Layer 6 of a small transformer language model trained on English Wikipedia (10 layers, counted from 0, width 128).
A neuron's activation on a vector x is squared ReLU(weights . x), where the dot is the dot product.

Input weights of the MLP neurons that the questions are about. A number n stands for (n - 128) times 0.0071.
n24: 95, 128, 95, 125, 145, 198, 137, 144, 139, 62, 122, 137, 145, 99, 161, 102, 152, 138, 147, 159, 160, 104, 133, 120, 100, 115, 130, 104, 107, 121, 204, 112, 137, 168, 154, 85, 131, 125, 148, 154, 155, 117, 61, 63, 117, 131, 133, 109, 179, 137, 107, 100, 158, 152, 112, 117, 111, 97, 183, 78, 143, 162, 123, 90, 106, 98, 188, 119, 160, 124, 155, 108, 136, 126, 150, 126, 98, 124, 133, 77, 68, 113, 115, 151, 139, 142, 151, 101, 166, 147, 107, 116, 109, 118, 86, 141, 122, 107, 69, 125, 142, 116, 101, 161, 166, 116, 146, 115, 137, 85, 109, 133, 109, 137, 84, 93, 106, 173, 170, 114, 82, 134, 139, 145, 98, 120, 144, 130
n133: 139, 81, 204, 96, 174, 115, 180, 109, 110, 105, 97, 139, 92, 114, 132, 72, 105, 156, 84, 115, 116, 107, 122, 117, 129, 91, 99, 145, 142, 163, 164, 177, 118, 133, 156, 181, 147, 158, 125, 124, 170, 100, 130, 170, 106, 123, 114, 209, 86, 154, 72, 181, 150, 124, 125, 121, 108, 124, 107, 149, 88, 141, 111, 129, 135, 116, 142, 105, 141, 157, 113, 123, 119, 123, 137, 152, 140, 160, 122, 156, 85, 87, 143, 157, 89, 90, 113, 80, 130, 157, 138, 102, 122, 129, 141, 103, 146, 140, 141, 148, 104, 154, 110, 146, 136, 86, 135, 113, 152, 111, 104, 115, 121, 106, 153, 138, 166, 155, 141, 135, 125, 107, 135, 102, 138, 144, 106, 124
n201: 140, 120, 127, 116, 85, 79, 128, 166, 164, 182, 154, 113, 146, 87, 141, 101, 130, 106, 132, 83, 121, 134, 95, 74, 130, 169, 114, 146, 166, 136, 151, 162, 91, 133, 110, 116, 114, 127, 112, 152, 130, 198, 133, 140, 166, 153, 133, 166, 110, 81, 90, 164, 127, 114, 169, 122, 117, 174, 106, 106, 122, 65, 147, 105, 107, 135, 145, 63, 138, 17, 127, 101, 89, 182, 135, 115, 130, 121, 129, 107, 157, 133, 140, 139, 95, 129, 138, 118, 109, 77, 144, 100, 93, 139, 166, 117, 102, 151, 149, 79, 144, 103, 113, 135, 101, 101, 182, 144, 104, 104, 137, 112, 80, 103, 90, 99, 88, 143, 133, 160, 125, 97, 124, 132, 184, 132, 109, 116
n204: 146, 172, 173, 147, 137, 129, 144, 138, 102, 124, 164, 130, 85, 121, 116, 144, 148, 150, 149, 79, 137, 86, 118, 109, 132, 140, 109, 100, 154, 134, 140, 177, 137, 138, 100, 93, 163, 117, 95, 29, 139, 173, 110, 99, 126, 160, 124, 88, 181, 103, 139, 140, 171, 132, 91, 249, 148, 154, 107, 130, 127, 133, 160, 143, 159, 194, 116, 122, 111, 135, 128, 115, 108, 157, 112, 146, 134, 115, 76, 87, 118, 84, 128, 172, 96, 101, 124, 128, 85, 101, 142, 85, 174, 92, 144, 115, 144, 120, 130, 139, 106, 97, 142, 64, 126, 50, 150, 103, 125, 117, 124, 122, 150, 133, 120, 148, 158, 156, 116, 129, 65, 138, 161, 102, 141, 136, 196, 62
n257: 158, 117, 140, 91, 91, 125, 122, 117, 119, 154, 71, 125, 149, 89, 53, 115, 78, 130, 82, 120, 138, 148, 98, 156, 102, 152, 78, 125, 198, 158, 123, 128, 100, 137, 105, 132, 150, 189, 130, 126, 116, 143, 132, 134, 128, 120, 117, 113, 162, 141, 108, 171, 139, 115, 86, 144, 131, 151, 108, 109, 110, 132, 172, 183, 148, 87, 145, 119, 94, 177, 139, 64, 147, 134, 117, 152, 127, 103, 161, 109, 136, 180, 151, 107, 108, 140, 124, 134, 172, 138, 119, 164, 128, 116, 169, 71, 132, 115, 186, 125, 121, 93, 123, 116, 167, 151, 173, 128, 127, 108, 112, 154, 184, 160, 115, 164, 124, 169, 181, 144, 165, 100, 163, 102, 164, 139, 183, 103
n268: 99, 90, 82, 141, 66, 120, 146, 132, 89, 79, 70, 170, 92, 123, 137, 104, 115, 118, 154, 138, 138, 138, 131, 106, 148, 147, 57, 121, 124, 137, 176, 153, 83, 115, 103, 146, 176, 104, 159, 89, 148, 152, 158, 107, 138, 131, 159, 151, 119, 130, 139, 116, 165, 159, 116, 157, 150, 167, 147, 124, 96, 96, 151, 148, 158, 174, 143, 104, 99, 144, 164, 173, 175, 152, 104, 166, 135, 91, 134, 119, 120, 139, 135, 69, 91, 120, 163, 89, 118, 102, 78, 106, 131, 86, 134, 99, 119, 118, 131, 126, 56, 138, 126, 124, 88, 75, 111, 143, 123, 142, 180, 105, 72, 121, 98, 112, 112, 90, 98, 87, 140, 108, 154, 172, 150, 127, 132, 135
n378: 95, 121, 124, 169, 122, 130, 91, 126, 86, 153, 150, 73, 135, 134, 95, 88, 155, 124, 135, 108, 157, 137, 96, 108, 102, 85, 139, 115, 141, 132, 116, 111, 122, 121, 99, 127, 137, 158, 78, 126, 76, 105, 80, 150, 163, 78, 104, 121, 138, 176, 88, 63, 148, 128, 108, 136, 110, 116, 145, 141, 105, 149, 131, 169, 130, 179, 87, 99, 154, 135, 126, 108, 103, 123, 129, 137, 118, 87, 140, 138, 152, 111, 74, 213, 134, 204, 98, 125, 173, 179, 180, 122, 122, 101, 68, 106, 108, 114, 149, 114, 157, 134, 123, 131, 108, 107, 147, 101, 138, 122, 144, 133, 117, 151, 126, 70, 141, 131, 122, 134, 129, 108, 114, 105, 120, 155, 181, 101
n427: 138, 130, 103, 154, 87, 151, 87, 93, 104, 105, 130, 123, 124, 153, 166, 110, 151, 141, 138, 146, 153, 160, 167, 96, 135, 130, 121, 140, 117, 195, 154, 124, 125, 103, 126, 176, 132, 129, 161, 130, 126, 118, 145, 161, 110, 83, 163, 136, 142, 76, 138, 113, 132, 131, 126, 89, 109, 155, 102, 114, 218, 154, 87, 184, 125, 127, 155, 109, 112, 149, 158, 185, 119, 110, 137, 91, 115, 157, 143, 83, 151, 104, 86, 164, 124, 135, 119, 155, 112, 130, 114, 72, 85, 169, 158, 151, 141, 130, 125, 151, 131, 131, 103, 147, 136, 134, 155, 104, 125, 92, 84, 121, 159, 130, 124, 152, 90, 135, 107, 108, 121, 184, 120, 171, 103, 152, 135, 148
n496: 139, 129, 142, 133, 111, 100, 105, 124, 119, 132, 143, 104, 140, 187, 155, 109, 139, 111, 124, 127, 146, 98, 131, 123, 103, 119, 132, 127, 136, 108, 86, 131, 135, 124, 174, 119, 182, 91, 151, 128, 140, 162, 60, 139, 179, 152, 138, 115, 118, 101, 110, 108, 144, 133, 116, 98, 158, 131, 130, 142, 96, 114, 125, 178, 113, 92, 150, 160, 75, 138, 118, 132, 144, 142, 142, 99, 129, 76, 78, 51, 132, 123, 155, 147, 128, 103, 116, 91, 208, 129, 132, 112, 122, 107, 82, 130, 154, 130, 137, 184, 161, 130, 97, 131, 81, 84, 99, 143, 106, 83, 135, 111, 169, 154, 112, 123, 116, 161, 128, 145, 139, 142, 131, 131, 95, 186, 121, 166
n500: 116, 154, 150, 143, 128, 157, 121, 118, 142, 170, 110, 83, 71, 123, 140, 109, 152, 109, 98, 165, 144, 125, 83, 107, 177, 151, 93, 106, 98, 118, 135, 95, 162, 193, 124, 96, 109, 156, 156, 109, 86, 96, 183, 147, 126, 93, 177, 91, 130, 117, 140, 158, 140, 154, 118, 138, 139, 115, 154, 140, 154, 181, 114, 124, 132, 113, 119, 132, 127, 137, 164, 164, 92, 97, 150, 129, 208, 128, 137, 84, 151, 144, 109, 202, 144, 131, 105, 153, 95, 96, 107, 131, 138, 150, 116, 161, 159, 126, 157, 128, 177, 125, 130, 153, 69, 130, 55, 160, 141, 129, 147, 89, 207, 105, 95, 165, 106, 138, 164, 128, 123, 101, 90, 138, 106, 135, 91, 125

Each question shows a token from some text and the vector x that enters the MLP there. A number n stands for (n - 128) times 0.044.

"es": 115, 78, 114, 125, 124, 131, 117, 105, 148, 157, 138, 170, 115, 155, 97, 143, 177, 93, 106, 99, 141, 105, 127, 173, 117, 124, 146, 98, 130, 108, 112, 132, 133, 146, 159, 136, 146, 101, 98, 104, 148, 105, 134, 114, 126, 80, 158, 175, 126, 106, 159, 113, 100, 126, 115, 120, 155, 165, 121, 128, 145, 124, 131, 81, 105, 112, 128, 154, 123, 93, 115, 161, 118, 106, 140, 134, 122, 123, 141, 164, 104, 109, 133, 109, 152, 151, 103, 156, 100, 165, 136, 100, 140, 129, 146, 105, 126, 132, 168, 130, 132, 182, 150, 121, 106, 115, 95, 176, 139, 149, 119, 113, 124, 167, 132, 151, 124, 125, 115, 140, 137, 116, 164, 99, 126, 118, 146, 109
The most active neuron and its activation: n500, at about 0.094

"con": 119, 110, 114, 109, 127, 123, 96, 104, 116, 127, 148, 147, 109, 122, 111, 133, 119, 119, 113, 124, 132, 108, 81, 149, 116, 136, 146, 149, 131, 124, 157, 148, 140, 100, 109, 154, 125, 118, 145, 133, 172, 132, 144, 74, 133, 101, 121, 128, 149, 127, 151, 125, 108, 136, 106, 122, 144, 149, 106, 144, 180, 133, 144, 123, 115, 114, 117, 145, 154, 101, 142, 127, 167, 127, 112, 125, 130, 130, 134, 143, 62, 112, 143, 127, 142, 176, 103, 127, 98, 177, 150, 137, 95, 130, 137, 91, 92, 108, 161, 133, 114, 133, 152, 67, 126, 116, 109, 192, 144, 138, 112, 143, 129, 179, 152, 161, 109, 141, 122, 118, 142, 113, 119, 100, 120, 103, 124, 74
The two highest activations, in order: n257, n204

"A": 141, 101, 131, 120, 138, 168, 118, 136, 144, 154, 90, 198, 119, 139, 139, 123, 130, 148, 131, 111, 150, 126, 117, 207, 147, 124, 161, 136, 123, 131, 131, 115, 144, 116, 175, 123, 151, 101, 90, 135, 154, 113, 137, 115, 129, 107, 126, 149, 164, 95, 144, 125, 114, 108, 119, 92, 134, 160, 119, 134, 143, 125, 93, 105, 131, 137, 102, 136, 124, 117, 104, 133, 124, 117, 141, 126, 124, 145, 111, 127, 106, 116, 106, 90, 138, 110, 116, 135, 121, 164, 139, 127, 154, 140, 110, 124, 102, 160, 159, 126, 135, 155, 128, 97, 115, 114, 130, 206, 141, 149, 103, 150, 85, 163, 138, 174, 110, 126, 142, 148, 171, 97, 124, 112, 121, 106, 153, 113
Which neuron lights up most? n133

"k": 110, 81, 120, 150, 150, 134, 119, 157, 118, 116, 116, 133, 106, 121, 151, 113, 156, 126, 171, 98, 144, 92, 117, 188, 125, 119, 163, 137, 93, 100, 141, 141, 166, 95, 134, 139, 128, 111, 99, 114, 129, 111, 124, 116, 137, 88, 130, 147, 128, 102, 163, 142, 127, 110, 149, 110, 116, 99, 94, 133, 157, 89, 128, 92, 93, 116, 112, 128, 133, 101, 93, 127, 163, 130, 104, 133, 111, 131, 95, 128, 115, 91, 117, 132, 104, 124, 107, 119, 152, 157, 126, 126, 112, 139, 163, 107, 145, 107, 125, 131, 159, 132, 161, 83, 127, 90, 147, 209, 146, 156, 108, 119, 105, 137, 124, 147, 112, 119, 121, 125, 119, 125, 157, 112, 124, 95, 142, 131
Which three neurons fire most, strongest first? n204, n133, n24

"d": 107, 89, 140, 129, 154, 113, 127, 150, 141, 155, 137, 161, 141, 144, 137, 124, 125, 90, 113, 134, 128, 111, 107, 155, 96, 141, 134, 149, 91, 123, 136, 111, 153, 108, 159, 152, 91, 149, 104, 142, 120, 118, 132, 145, 107, 109, 148, 146, 99, 88, 130, 123, 120, 159, 128, 133, 124, 125, 105, 83, 167, 101, 110, 134, 140, 124, 98, 154, 128, 83, 98, 143, 124, 136, 166, 151, 148, 146, 139, 119, 112, 142, 142, 119, 121, 150, 127, 122, 158, 148, 156, 121, 133, 121, 174, 92, 92, 108, 158, 114, 139, 158, 135, 104, 119, 118, 142, 140, 169, 132, 147, 140, 93, 172, 173, 170, 109, 117, 67, 128, 108, 116, 157, 112, 117, 83, 134, 150
Which neuron lights up most? n201

"e ": 131, 106, 107, 77, 162, 135, 115, 127, 148, 157, 128, 152, 132, 154, 125, 170, 140, 75, 119, 137, 133, 127, 139, 155, 140, 160, 158, 137, 78, 137, 151, 146, 148, 130, 118, 127, 151, 104, 113, 117, 116, 101, 143, 119, 123, 144, 144, 145, 127, 90, 150, 121, 108, 137, 118, 115, 128, 169, 116, 154, 154, 87, 179, 127, 99, 113, 125, 172, 118, 137, 141, 163, 133, 112, 120, 168, 107, 129, 135, 95, 118, 133, 146, 103, 116, 149, 137, 134, 132, 115, 155, 135, 125, 151, 121, 129, 118, 94, 151, 138, 138, 129, 116, 89, 122, 118, 123, 220, 150, 159, 70, 135, 98, 115, 132, 129, 155, 125, 96, 124, 132, 142, 153, 137, 105, 114, 135, 128
Which neuron lights up most? n268

"h ": 81, 119, 117, 108, 130, 157, 81, 138, 159, 143, 106, 152, 138, 96, 119, 135, 154, 113, 101, 112, 138, 97, 113, 163, 133, 142, 128, 135, 78, 107, 158, 135, 131, 117, 126, 175, 128, 99, 151, 133, 145, 64, 133, 131, 142, 161, 168, 140, 134, 128, 143, 132, 120, 127, 121, 158, 151, 147, 110, 121, 159, 128, 118, 109, 97, 93, 116, 162, 129, 127, 116, 131, 127, 104, 126, 130, 145, 111, 133, 95, 108, 141, 130, 89, 152, 131, 86, 147, 92, 146, 144, 122, 125, 129, 113, 121, 100, 124, 141, 116, 143, 125, 140, 118, 118, 159, 136, 182, 145, 132, 41, 115, 86, 145, 145, 141, 138, 103, 137, 162, 135, 125, 121, 149, 96, 118, 128, 124
Which neuron lights up most? n500

"at": 121, 115, 126, 124, 164, 116, 64, 118, 116, 133, 113, 151, 129, 137, 92, 129, 150, 118, 138, 120, 121, 101, 112, 135, 110, 95, 162, 133, 106, 129, 127, 93, 191, 112, 130, 156, 88, 145, 114, 154, 148, 123, 133, 104, 127, 101, 135, 138, 175, 85, 134, 143, 102, 172, 136, 140, 145, 160, 116, 129, 140, 109, 119, 96, 124, 143, 93, 171, 153, 91, 137, 135, 134, 121, 122, 122, 167, 141, 127, 95, 121, 143, 159, 126, 124, 141, 82, 138, 131, 140, 140, 112, 153, 116, 133, 109, 128, 101, 131, 121, 116, 144, 141, 90, 119, 121, 133, 184, 169, 134, 119, 143, 101, 177, 138, 162, 139, 129, 96, 125, 150, 111, 159, 98, 112, 95, 153, 114
The most active neuron and its activation: n204, at about 1.8

"t": 113, 124, 141, 124, 114, 117, 80, 110, 135, 146, 117, 111, 96, 105, 90, 128, 120, 104, 135, 138, 121, 114, 115, 171, 118, 128, 145, 164, 110, 109, 132, 154, 127, 108, 150, 153, 110, 131, 103, 142, 139, 124, 136, 88, 163, 75, 169, 132, 138, 108, 138, 109, 126, 134, 163, 130, 101, 152, 115, 144, 134, 122, 119, 98, 129, 121, 110, 167, 131, 84, 112, 130, 157, 134, 116, 127, 123, 120, 110, 140, 113, 169, 132, 151, 124, 151, 89, 100, 117, 140, 145, 124, 158, 122, 137, 97, 109, 99, 154, 139, 145, 120, 159, 92, 156, 116, 147, 212, 164, 173, 120, 122, 120, 136, 143, 164, 123, 128, 123, 139, 154, 153, 129, 89, 109, 78, 145, 117
The most active neuron and its activation: n257, at about 1.5

"J": 110, 98, 137, 105, 139, 131, 115, 113, 139, 167, 126, 170, 100, 162, 155, 120, 134, 95, 115, 112, 140, 127, 132, 185, 98, 102, 160, 128, 102, 116, 114, 127, 162, 116, 151, 135, 154, 114, 87, 141, 139, 96, 147, 103, 155, 119, 128, 124, 159, 69, 142, 146, 101, 131, 108, 129, 126, 127, 103, 145, 143, 134, 99, 137, 152, 127, 121, 154, 162, 92, 113, 100, 146, 126, 160, 129, 132, 131, 141, 126, 108, 131, 101, 103, 116, 89, 119, 165, 146, 150, 137, 89, 152, 114, 112, 124, 117, 138, 107, 144, 152, 135, 124, 112, 117, 103, 159, 207, 157, 141, 93, 137, 109, 117, 170, 124, 144, 112, 149, 141, 149, 133, 88, 128, 102, 110, 125, 142
The most active neuron and its activation: n496, at about 2.4

". ": 98, 83, 109, 100, 137, 121, 64, 118, 139, 126, 100, 174, 127, 151, 141, 120, 96, 88, 132, 122, 114, 114, 126, 153, 98, 137, 145, 137, 85, 108, 166, 116, 142, 147, 114, 126, 141, 68, 137, 107, 140, 104, 141, 144, 126, 127, 155, 138, 134, 105, 117, 115, 119, 134, 122, 94, 124, 139, 99, 126, 149, 129, 102, 102, 95, 126, 122, 166, 120, 91, 123, 130, 88, 100, 150, 169, 108, 149, 140, 95, 119, 142, 125, 144, 132, 129, 108, 137, 140, 108, 136, 138, 152, 126, 97, 119, 111, 102, 138, 162, 110, 144, 170, 64, 149, 147, 129, 167, 138, 173, 103, 93, 96, 127, 90, 133, 112, 137, 113, 122, 120, 137, 144, 125, 122, 134, 130, 152
Which three neurons fire most, strongest first? n24, n427, n268

"f": 115, 107, 101, 148, 94, 138, 132, 118, 117, 159, 111, 108, 89, 94, 123, 109, 102, 128, 129, 103, 159, 126, 104, 173, 134, 114, 176, 124, 105, 118, 120, 108, 126, 121, 124, 163, 146, 158, 124, 126, 170, 110, 154, 133, 112, 85, 144, 128, 118, 133, 157, 120, 130, 172, 151, 143, 119, 180, 115, 134, 157, 128, 122, 87, 133, 123, 107, 191, 128, 80, 111, 101, 160, 144, 153, 156, 139, 141, 127, 117, 123, 133, 155, 126, 113, 118, 121, 116, 137, 133, 139, 124, 148, 147, 124, 124, 137, 115, 147, 124, 142, 123, 167, 99, 127, 124, 164, 212, 138, 145, 123, 111, 98, 118, 126, 145, 128, 151, 119, 137, 136, 115, 161, 101, 91, 104, 161, 138
Which three neurons fire most, strongest first? n257, n268, n500

"8": 95, 81, 143, 121, 166, 121, 118, 126, 129, 128, 122, 179, 155, 142, 107, 116, 142, 84, 123, 129, 148, 109, 125, 179, 106, 110, 149, 120, 95, 95, 129, 149, 128, 146, 126, 133, 106, 92, 121, 144, 134, 126, 113, 170, 135, 122, 126, 143, 98, 110, 142, 115, 91, 163, 111, 143, 94, 164, 116, 114, 170, 124, 117, 88, 125, 118, 98, 158, 110, 113, 130, 119, 128, 126, 149, 163, 128, 136, 137, 128, 121, 138, 163, 110, 165, 107, 116, 150, 146, 162, 148, 130, 144, 144, 148, 106, 98, 118, 163, 140, 145, 169, 152, 102, 121, 109, 143, 190, 159, 150, 139, 139, 107, 143, 157, 150, 114, 132, 122, 144, 135, 87, 110, 102, 88, 102, 142, 133
Which neuron lights up most? n133

"or": 117, 93, 131, 110, 148, 126, 144, 151, 156, 128, 130, 169, 140, 131, 136, 126, 151, 76, 73, 111, 166, 98, 116, 165, 106, 154, 168, 157, 121, 106, 154, 133, 129, 154, 132, 156, 116, 105, 136, 119, 128, 110, 137, 120, 124, 105, 134, 117, 133, 109, 156, 143, 116, 159, 112, 116, 113, 152, 141, 113, 155, 121, 118, 100, 125, 110, 127, 151, 135, 125, 120, 104, 125, 118, 155, 113, 113, 123, 106, 131, 119, 149, 144, 107, 138, 112, 83, 153, 152, 175, 151, 140, 114, 105, 155, 106, 112, 122, 156, 119, 135, 141, 150, 90, 148, 107, 118, 203, 142, 130, 116, 107, 92, 134, 161, 149, 142, 142, 95, 139, 118, 102, 166, 102, 95, 100, 169, 91
The two highest activations, in order: n257, n24